Layer 18 of a small transformer language model trained on English Wikipedia (21 layers, counted from 0, width 128).
A neuron adds its activation times its output weights to the MLP's output. To switch it off is to set its activation to zero at one token and run the rest of the model.

Output weights of the MLP neurons that the questions are about. A number n stands for (n - 500) times 0.0032.
n1: 511,591,517,498,427,510,525,547,500,547,572,512,502,502,441,565,624,421,505,579,504,491,525,586,520,559,560,566,523,497,436,533,458,507,670,567,493,420,513,465,513,572,466,501,562,488,528,492,471,454,555,519,603,551,661,468,634,419,539,452,524,459,403,451,482,502,483,510,441,445,527,465,392,487,451,564,424,622,439,507,442,388,604,532,533,481,571,433,540,467,521,467,404,462,531,465,237,529,463,486,267,531,442,498,507,463,530,519,394,566,541,536,495,444,442,494,498,514,403,502,607,459,495,572,566,477,441,395
n87: 582,508,674,478,537,388,460,436,622,511,559,377,523,475,540,650,449,548,310,613,483,500,525,546,507,446,594,446,670,472,389,650,412,472,443,417,597,514,527,390,480,534,613,369,539,567,555,487,514,563,502,473,553,585,616,483,541,507,403,534,482,532,361,539,622,463,513,400,472,619,469,498,543,513,545,654,418,594,522,390,523,466,495,365,380,487,510,522,515,526,479,464,458,525,446,342,553,404,527,558,840,513,537,466,489,498,441,578,311,347,578,591,525,414,571,396,452,429,417,532,493,482,406,509,557,418,563,498
n90: 485,606,501,491,393,467,440,503,526,461,503,564,573,519,491,547,583,457,498,450,490,495,410,387,538,513,527,451,580,469,475,489,518,469,582,520,423,457,500,520,504,529,478,556,506,474,490,513,438,382,497,407,531,473,411,508,511,542,474,535,415,547,494,563,436,555,497,482,668,550,473,537,536,531,455,538,447,532,488,484,457,567,563,519,497,501,565,425,438,478,576,491,657,419,522,462,443,457,506,479,184,498,467,542,544,482,456,556,481,495,453,590,551,433,510,570,493,579,537,457,448,520,512,420,503,597,508,461
n97: 435,593,522,458,510,512,531,412,504,489,455,471,420,541,622,378,505,500,523,535,439,415,524,451,522,539,564,473,434,428,500,550,514,464,489,526,515,482,359,476,500,638,550,480,568,473,519,557,443,439,514,579,508,525,512,498,457,489,513,543,475,427,520,539,725,538,481,441,300,521,481,512,585,443,530,509,408,495,505,492,541,506,520,565,489,465,558,478,467,535,571,456,569,409,507,498,545,563,577,538,812,484,440,461,593,450,558,595,480,412,463,348,466,461,554,429,553,467,435,473,598,358,606,559,496,500,478,496
n133: 492,378,503,493,484,326,532,437,568,538,444,498,455,588,514,503,588,553,528,561,484,518,540,507,512,449,510,422,461,470,415,494,478,549,464,515,506,536,479,504,550,466,455,472,550,509,477,545,376,387,438,524,468,470,423,490,471,552,555,514,559,548,507,432,421,520,540,534,522,440,519,447,500,545,481,485,585,370,512,590,536,471,572,496,538,528,449,532,487,453,504,479,470,415,537,463,745,573,579,488,514,445,499,495,512,526,450,527,526,579,474,516,497,402,503,587,452,496,480,495,503,547,589,525,495,541,438,538
n171: 520,520,405,450,434,391,410,550,435,570,536,487,571,556,506,466,518,417,627,527,560,495,456,539,489,441,482,476,654,565,438,498,587,586,573,415,552,533,574,484,482,555,417,410,462,594,452,449,475,539,533,303,561,478,592,573,568,507,418,363,506,547,574,504,407,576,390,477,585,446,620,474,545,523,446,525,463,529,529,536,443,486,502,552,546,454,551,533,532,448,467,513,546,492,445,509,415,460,495,529,375,561,505,425,414,605,626,557,405,492,453,484,538,496,519,516,505,480,393,542,450,543,424,511,449,537,482,477
n184: 570,424,478,423,451,515,494,528,448,435,547,423,498,542,513,429,480,510,634,632,478,443,515,404,495,490,500,558,491,482,436,512,566,491,545,540,355,388,585,508,579,423,465,545,472,409,461,473,482,526,508,504,540,487,614,676,504,455,527,485,461,415,462,611,574,572,456,493,557,442,609,478,403,531,466,449,469,551,513,423,656,549,373,513,444,675,506,495,484,561,484,464,490,494,362,476,618,379,490,608,429,590,519,405,495,586,503,435,477,436,570,378,473,456,529,510,558,541,540,430,490,506,427,520,570,454,522,506
n249: 571,529,523,545,589,542,589,467,557,583,419,444,333,571,560,440,506,457,520,466,517,440,535,475,408,529,591,440,506,519,509,460,654,560,390,498,586,488,444,448,502,386,528,533,265,472,422,527,568,590,534,594,582,539,481,494,545,550,434,408,556,381,435,479,784,428,438,437,538,541,529,466,479,585,486,449,427,555,477,524,417,565,588,372,544,492,493,489,491,515,422,457,414,536,528,470,489,609,522,464,884,486,392,437,470,536,519,490,476,537,381,481,502,490,504,439,564,441,429,405,470,521,529,589,486,492,523,483
n344: 495,459,382,516,539,686,449,431,534,435,426,445,399,527,449,601,522,528,529,533,462,388,485,460,552,487,482,532,527,407,485,431,435,529,296,573,587,507,487,545,498,518,428,535,458,375,495,604,504,626,479,465,530,557,507,513,432,534,569,481,445,437,520,539,584,454,477,498,463,452,472,399,586,518,504,510,445,509,497,552,486,516,507,500,480,426,464,548,559,574,473,591,596,472,448,573,530,491,436,511,728,475,529,498,428,524,431,519,580,532,528,511,517,476,506,544,409,497,469,580,429,560,554,401,510,469,547,586
n352: 504,478,512,562,432,460,427,498,472,511,571,449,428,452,475,441,467,474,568,470,561,439,498,541,403,430,458,508,486,514,614,460,561,497,663,521,503,463,524,548,517,549,411,494,472,529,485,497,500,413,579,546,532,593,484,486,502,396,484,537,580,521,484,453,643,486,484,468,452,524,468,509,481,469,430,492,437,476,484,472,425,594,451,585,428,569,437,452,611,524,498,448,540,605,414,528,547,598,494,559,979,530,477,552,382,401,538,487,498,568,494,555,438,448,488,560,449,461,467,477,410,524,484,509,485,450,532,495
n362: 552,455,487,352,460,470,466,551,351,589,425,574,450,419,594,520,446,427,664,441,444,492,519,474,593,468,536,531,479,477,421,563,442,540,360,482,408,383,542,454,457,547,452,511,462,584,688,525,756,507,469,621,490,442,598,552,436,437,496,467,439,520,438,697,441,460,454,425,572,449,557,506,548,498,396,581,431,515,429,427,571,472,556,504,445,515,409,430,532,502,550,426,511,559,413,422,470,403,448,540,534,483,472,614,523,573,522,480,509,655,523,533,339,603,571,561,441,451,650,453,640,496,426,572,579,504,567,463
n439: 590,570,462,413,522,444,553,516,487,490,496,483,506,535,492,477,522,461,478,486,512,539,561,589,394,439,474,373,496,469,384,612,344,564,746,516,582,584,508,579,463,459,486,511,533,405,593,436,518,641,537,416,509,523,483,566,399,466,560,485,504,591,420,417,583,583,438,410,465,478,484,403,494,406,530,369,546,446,509,393,559,510,556,551,497,582,574,555,572,455,424,454,615,564,643,509,407,494,439,484,322,519,452,471,449,511,452,483,508,540,529,485,467,498,460,553,419,565,538,468,460,515,504,478,592,658,438,472
n448: 554,413,492,428,493,438,449,520,344,536,511,484,379,529,582,524,458,474,596,608,579,452,617,449,500,527,588,599,552,489,480,443,495,521,495,494,531,521,558,500,525,574,585,465,469,457,477,457,560,537,479,419,486,515,588,467,538,443,453,477,660,447,646,320,408,457,549,569,479,453,455,399,530,513,502,435,507,497,542,500,519,495,570,474,497,547,423,545,521,497,469,432,427,439,458,477,557,357,497,530,463,478,455,581,546,543,498,569,443,568,489,534,469,444,526,462,513,578,515,480,598,503,536,457,515,450,466,491
n465: 571,380,497,423,464,482,470,460,502,579,520,617,485,523,461,476,373,470,477,431,552,470,544,381,340,518,533,548,528,540,438,415,630,468,544,540,514,531,474,494,482,503,550,482,532,492,483,464,674,497,544,502,506,440,498,601,582,474,431,340,552,528,497,566,604,656,487,488,486,400,516,526,474,537,511,478,569,463,452,475,563,517,451,512,511,574,528,448,555,467,482,591,574,562,594,543,537,475,433,525,365,426,544,547,447,455,480,455,498,467,398,419,472,505,508,528,567,463,542,445,487,462,442,532,528,528,509,604
n486: 536,520,540,562,471,590,582,593,592,518,534,524,581,439,549,493,516,361,650,490,488,478,504,477,472,497,489,598,376,566,532,463,534,524,454,467,509,526,452,502,498,568,509,472,462,500,403,517,458,385,454,505,498,516,627,569,451,538,482,550,609,534,497,463,639,597,505,434,532,546,436,444,407,431,460,504,389,484,632,569,622,613,550,564,479,435,455,553,460,462,359,498,470,435,586,439,412,416,485,435,568,493,461,529,474,471,407,449,437,515,490,571,416,587,479,517,439,629,448,497,496,482,457,463,422,571,507,429

Each question names a token from some text and the token that comes next. It shows the activations a of the neurons there, in the order above. A number n stands for (n - 500) times 0.012.

Then comes g, the gradient of the next token's log-probability with respect to the MLP's output, scaled to length 1. A neuron's effect is roughly proportional to its activation times (output weights . g). A number n stands for (n - 500) times 0.00079.

" con", then "c"
a: 494,656,499,500,500,500,500,697,525,497,496,500,497,487,572
g: 573,466,686,700,696,564,675,416,434,521,473,644,459,442,529,654,443,482,538,455,579,275,251,517,551,363,403,441,465,322,635,500,711,525,581,460,462,330,414,574,217,514,560,420,627,791,574,612,429,524,368,332,505,612,502,438,277,502,585,599,543,346,428,725,540,548,404,555,538,439,456,585,474,400,492,542,351,350,451,329,372,527,571,285,564,495,535,567,473,482,401,416,580,488,557,510,438,329,338,343,455,439,582,481,614,776,424,567,520,567,341,456,568,735,358,632,543,556,402,475,469,601,618,571,695,461,630,505
Which two neurons, each switched off alone, lower its probability most, in order? n249, n486

" T", then "â"
a: 500,500,496,497,500,490,498,500,490,563,490,487,498,489,494
g: 518,457,546,527,518,408,359,503,690,734,667,631,602,462,503,525,611,469,470,684,534,449,584,525,485,302,629,561,547,470,307,593,637,495,476,541,585,334,524,449,480,586,495,696,704,413,446,486,501,356,581,731,418,420,504,476,705,377,412,501,442,357,669,434,590,195,660,411,440,557,402,580,515,485,336,599,636,603,346,436,422,410,671,793,419,505,384,553,464,322,470,399,505,395,637,491,532,528,411,659,566,318,336,273,338,532,322,529,235,555,683,450,535,369,581,425,544,459,584,657,549,512,432,427,458,487,519,463
Which neuron, switched off, lowers the next token's probability most? n352

"2", then " as"
a: 693,493,494,500,486,487,492,500,493,496,501,508,798,486,488
g: 495,555,273,512,510,236,431,542,500,592,415,507,545,380,276,407,347,477,511,431,694,588,354,554,539,488,580,495,463,490,453,556,118,339,602,598,463,591,475,401,536,555,352,638,578,480,456,443,773,435,728,421,496,383,348,404,471,443,543,520,472,380,526,422,458,625,511,530,242,517,551,578,350,451,561,578,621,549,596,515,604,538,590,488,452,532,592,606,209,605,599,424,674,575,551,572,528,514,469,745,370,656,618,666,537,691,509,393,495,350,624,462,567,533,526,363,530,488,677,701,394,516,424,215,457,533,498,516
Which neuron, switched off, raises the next token's probability most? n448

" up", then " of"
a: 778,492,631,493,486,499,618,499,500,491,499,498,491,492,492
g: 540,436,422,289,650,525,573,455,473,415,474,502,476,571,598,418,499,351,409,527,471,489,525,492,584,422,601,752,298,448,548,686,305,500,502,484,522,514,431,562,481,613,622,512,505,600,476,375,517,410,705,462,618,250,673,546,324,608,363,499,327,822,570,454,445,492,541,453,710,500,463,436,717,315,532,288,565,413,407,733,608,439,543,548,367,578,563,554,521,384,245,498,406,282,568,609,475,322,438,633,541,540,457,371,319,425,599,522,588,450,525,488,525,380,321,716,725,651,596,548,544,496,567,505,554,608,369,411
Which neuron, switched off, lowers the next token's probability most? n184

"B", then "az"
a: 500,499,500,500,497,487,493,500,500,487,499,703,534,489,499
g: 694,563,483,347,421,472,338,578,327,402,616,500,568,484,589,519,554,677,543,259,630,675,668,505,487,443,382,417,506,542,461,429,562,631,516,466,435,405,456,429,439,575,428,473,537,601,375,488,324,489,603,653,451,463,517,466,507,478,702,488,432,458,374,527,596,643,518,607,568,539,264,723,445,637,498,503,570,380,349,500,514,581,454,570,544,581,426,750,279,483,608,901,392,421,526,457,473,261,379,504,628,418,548,510,610,541,412,410,397,601,321,446,735,646,430,637,518,208,501,311,599,455,527,368,408,599,421,522
Which neuron, switched off, raises the next token's probability most? n439

" ", then "1"
a: 499,500,500,500,498,500,500,738,510,486,493,493,489,500,499
g: 561,497,531,656,402,626,454,461,546,596,625,642,389,657,636,579,391,489,554,259,418,624,611,519,476,495,433,441,476,632,411,477,481,653,556,498,440,383,523,523,317,429,484,356,389,633,700,438,358,543,567,334,440,531,621,511,475,276,343,491,718,380,559,647,643,566,429,558,555,584,361,400,418,499,466,298,378,651,638,554,452,404,475,539,397,172,747,392,687,774,382,401,562,373,586,424,503,787,558,483,391,624,387,627,415,670,492,387,450,321,650,455,526,387,526,499,559,473,372,479,413,597,553,535,414,474,593,470
Which neuron, switched off, lowers the next token's probability most? n249

" ", then "mo"
a: 499,500,497,491,487,500,498,739,496,489,500,500,496,500,499
g: 367,586,397,467,518,420,599,503,531,492,439,407,419,551,783,643,683,531,558,507,408,361,502,525,483,442,617,423,409,412,445,569,639,535,440,285,481,294,352,412,473,582,488,578,482,628,498,574,626,520,387,778,331,618,433,535,683,482,700,586,476,311,523,589,573,481,544,516,620,539,625,511,432,302,342,531,340,575,551,378,277,334,289,409,532,597,303,613,569,478,538,623,608,533,453,231,476,495,549,691,522,540,422,708,268,698,494,426,449,317,582,607,681,542,561,578,660,507,580,575,381,435,370,602,377,440,447,461
Which neuron, switched off, lowers the next token's probability most? n249

" Ser", then "bo"
a: 500,486,500,499,500,497,497,489,500,515,792,500,494,492,703
g: 364,469,264,340,492,536,596,524,553,535,574,286,314,283,592,698,505,614,499,697,521,499,478,418,588,536,376,346,545,281,603,398,443,473,522,598,302,677,277,472,534,738,555,594,469,507,444,424,505,607,416,629,554,468,318,444,586,397,496,438,514,453,654,496,535,448,357,538,568,345,601,709,643,584,404,614,540,656,358,423,424,314,478,636,612,375,497,552,582,427,909,605,457,372,600,512,516,461,467,493,520,558,412,449,551,538,449,461,748,374,526,573,234,514,664,531,478,448,545,536,434,530,475,649,546,533,376,406
Which neuron, switched off, lowers the next token's probability most? n362

"−", then " |"
a: 729,491,504,500,498,487,500,500,499,499,500,497,500,487,500
g: 632,624,559,457,405,519,615,365,516,570,569,522,513,365,605,465,491,462,467,480,532,422,429,539,254,570,273,595,479,441,524,586,471,449,494,531,595,687,524,438,398,652,491,504,586,601,542,534,502,414,650,473,468,641,482,410,289,557,559,473,573,681,409,290,495,375,375,554,489,554,283,497,346,365,356,626,570,407,500,570,545,576,482,509,343,578,588,466,588,533,544,366,533,683,454,624,415,753,668,639,399,332,559,483,348,539,442,514,293,618,444,262,634,462,277,676,441,546,471,261,624,475,252,676,772,737,472,522
Which neuron, switched off, lowers the next token's probability most? n1

" Fe", then "ir"
a: 500,496,500,488,495,488,499,499,500,505,489,500,507,512,537
g: 425,609,589,449,466,465,578,335,303,772,515,349,460,327,563,264,582,528,438,513,545,545,410,627,324,390,487,417,626,483,376,569,602,272,620,530,501,523,357,564,497,335,413,389,489,488,702,456,567,550,452,251,319,693,377,530,442,426,587,568,449,575,455,621,462,222,427,558,544,542,433,442,400,743,453,556,618,666,651,502,563,489,641,409,474,329,492,305,573,501,605,451,390,527,617,660,456,617,409,564,478,557,477,586,561,502,559,781,662,483,594,510,633,393,494,481,406,479,640,313,479,747,566,543,614,293,457,491
Which neuron, switched off, raises the next token's probability most? n486

"bol", then "a"
a: 497,500,703,496,487,759,487,500,496,520,500,500,486,500,497
g: 671,517,756,702,640,386,306,582,474,366,336,481,500,616,508,466,735,610,666,482,548,485,399,639,354,485,572,440,550,397,393,308,380,705,571,627,346,364,577,554,421,426,678,331,414,452,433,641,559,591,398,521,672,392,455,642,678,550,453,469,624,466,509,432,495,600,365,642,352,494,534,483,584,547,491,464,393,364,666,608,596,614,674,361,473,267,503,576,519,470,682,290,458,390,472,352,569,562,437,580,520,328,482,312,490,752,550,530,424,449,560,574,630,296,388,530,510,338,521,521,441,436,568,287,533,487,464,454
Which neuron, switched off, lowers the next token's probability most? n171

" played", then "."
a: 733,490,552,496,543,496,487,492,500,500,500,499,497,502,494
g: 507,596,515,635,244,682,746,532,657,469,419,615,468,460,583,386,592,380,560,535,527,684,454,387,492,768,330,690,551,456,468,555,363,500,516,559,524,436,372,373,650,548,284,494,465,453,571,541,752,599,418,419,586,606,460,550,439,530,422,400,590,359,405,693,481,703,573,570,555,497,395,444,922,598,349,593,375,523,474,468,458,362,529,518,469,693,508,566,553,501,444,511,421,521,348,349,495,508,591,229,477,273,349,493,464,428,411,514,441,445,413,610,608,467,548,444,396,637,277,476,479,511,377,531,442,507,412,656
Which neuron, switched off, lowers the next token's probability most? n1

" Con", then "tro"
a: 500,659,500,498,497,498,500,827,511,493,492,500,491,487,647
g: 439,425,400,507,467,359,304,469,564,530,328,481,436,389,570,422,681,238,415,682,549,698,380,430,486,541,513,620,614,514,368,601,429,251,433,611,595,426,391,573,337,351,623,493,492,783,593,436,531,432,548,621,388,584,238,475,522,390,497,405,586,585,539,426,474,345,599,569,504,715,463,350,516,499,711,434,719,420,447,445,403,651,488,453,476,531,410,558,623,722,579,538,549,591,525,447,544,527,425,552,553,710,285,460,330,397,798,601,546,327,583,630,500,559,486,449,507,477,645,379,563,466,565,632,560,332,492,363
Which neuron, switched off, raises the next token's probability most? n486

" award", then " that"
a: 496,488,487,568,491,498,499,486,494,487,497,500,597,488,498
g: 386,404,550,433,428,530,484,468,551,688,631,360,414,351,596,522,665,540,377,585,529,420,441,493,666,563,533,479,386,417,397,447,250,465,563,529,553,453,392,521,681,551,471,631,592,664,617,602,367,434,512,813,620,555,587,467,557,582,312,577,279,264,537,590,599,542,452,488,644,593,464,443,453,571,601,538,414,206,541,732,510,304,414,569,548,567,627,347,447,409,643,602,567,377,587,307,514,533,570,597,452,656,292,544,465,387,587,584,399,340,287,438,536,587,415,578,416,295,241,621,572,408,627,566,459,536,503,572
Which neuron, switched off, lowers the next token's probability most? n97

"de", then " international"
a: 603,500,488,489,498,577,499,499,502,500,500,499,489,500,499
g: 448,536,566,388,642,439,502,472,567,572,475,559,278,339,235,350,542,407,196,410,632,487,330,640,685,603,595,695,458,470,444,701,605,426,410,402,549,394,506,516,750,593,360,496,635,499,626,233,342,427,648,536,364,275,485,449,675,583,613,462,585,496,584,545,485,505,478,576,439,524,701,349,370,418,566,585,595,554,446,319,484,409,528,369,623,494,371,557,450,447,602,388,464,556,376,598,521,396,622,619,445,522,568,634,429,424,532,554,438,498,627,411,542,506,570,620,346,844,499,393,585,365,528,589,596,418,583,422
Which neuron, switched off, raises the next token's probability most? n171

" award", then " for"
a: 497,495,486,584,486,498,497,487,496,487,499,499,613,488,499
g: 621,603,468,548,516,522,598,635,476,558,605,423,397,349,490,339,276,591,542,761,331,527,367,617,519,516,564,676,520,591,515,483,729,719,493,585,573,521,586,589,521,663,782,554,437,356,456,462,595,623,540,309,524,514,454,551,343,332,388,351,556,487,573,390,481,328,585,508,418,570,573,465,326,430,293,452,348,669,502,596,546,572,350,564,419,364,631,494,460,672,402,457,460,596,483,480,507,471,464,528,528,273,564,706,358,487,483,474,604,631,364,570,511,209,587,338,641,518,590,340,301,680,486,511,467,498,351,364
Which neuron, switched off, lowers the next token's probability most? n448

"an", then " Gi"
a: 487,499,566,499,702,586,490,499,591,500,500,495,488,499,499
g: 403,369,458,440,546,503,479,346,384,564,416,500,407,538,386,596,341,518,860,251,594,702,506,473,630,504,601,375,520,386,472,430,413,430,533,355,560,440,640,527,480,710,392,391,410,525,452,614,583,458,556,662,634,610,484,361,421,481,472,535,550,570,416,444,484,271,621,408,589,553,321,434,342,709,695,702,473,455,474,592,513,312,613,445,636,310,322,637,515,522,663,626,457,463,596,387,508,530,622,402,518,313,655,659,574,403,678,507,613,357,751,414,424,571,488,467,486,540,557,447,546,342,425,507,594,622,442,293
Which neuron, switched off, lowers the next token's probability most? n133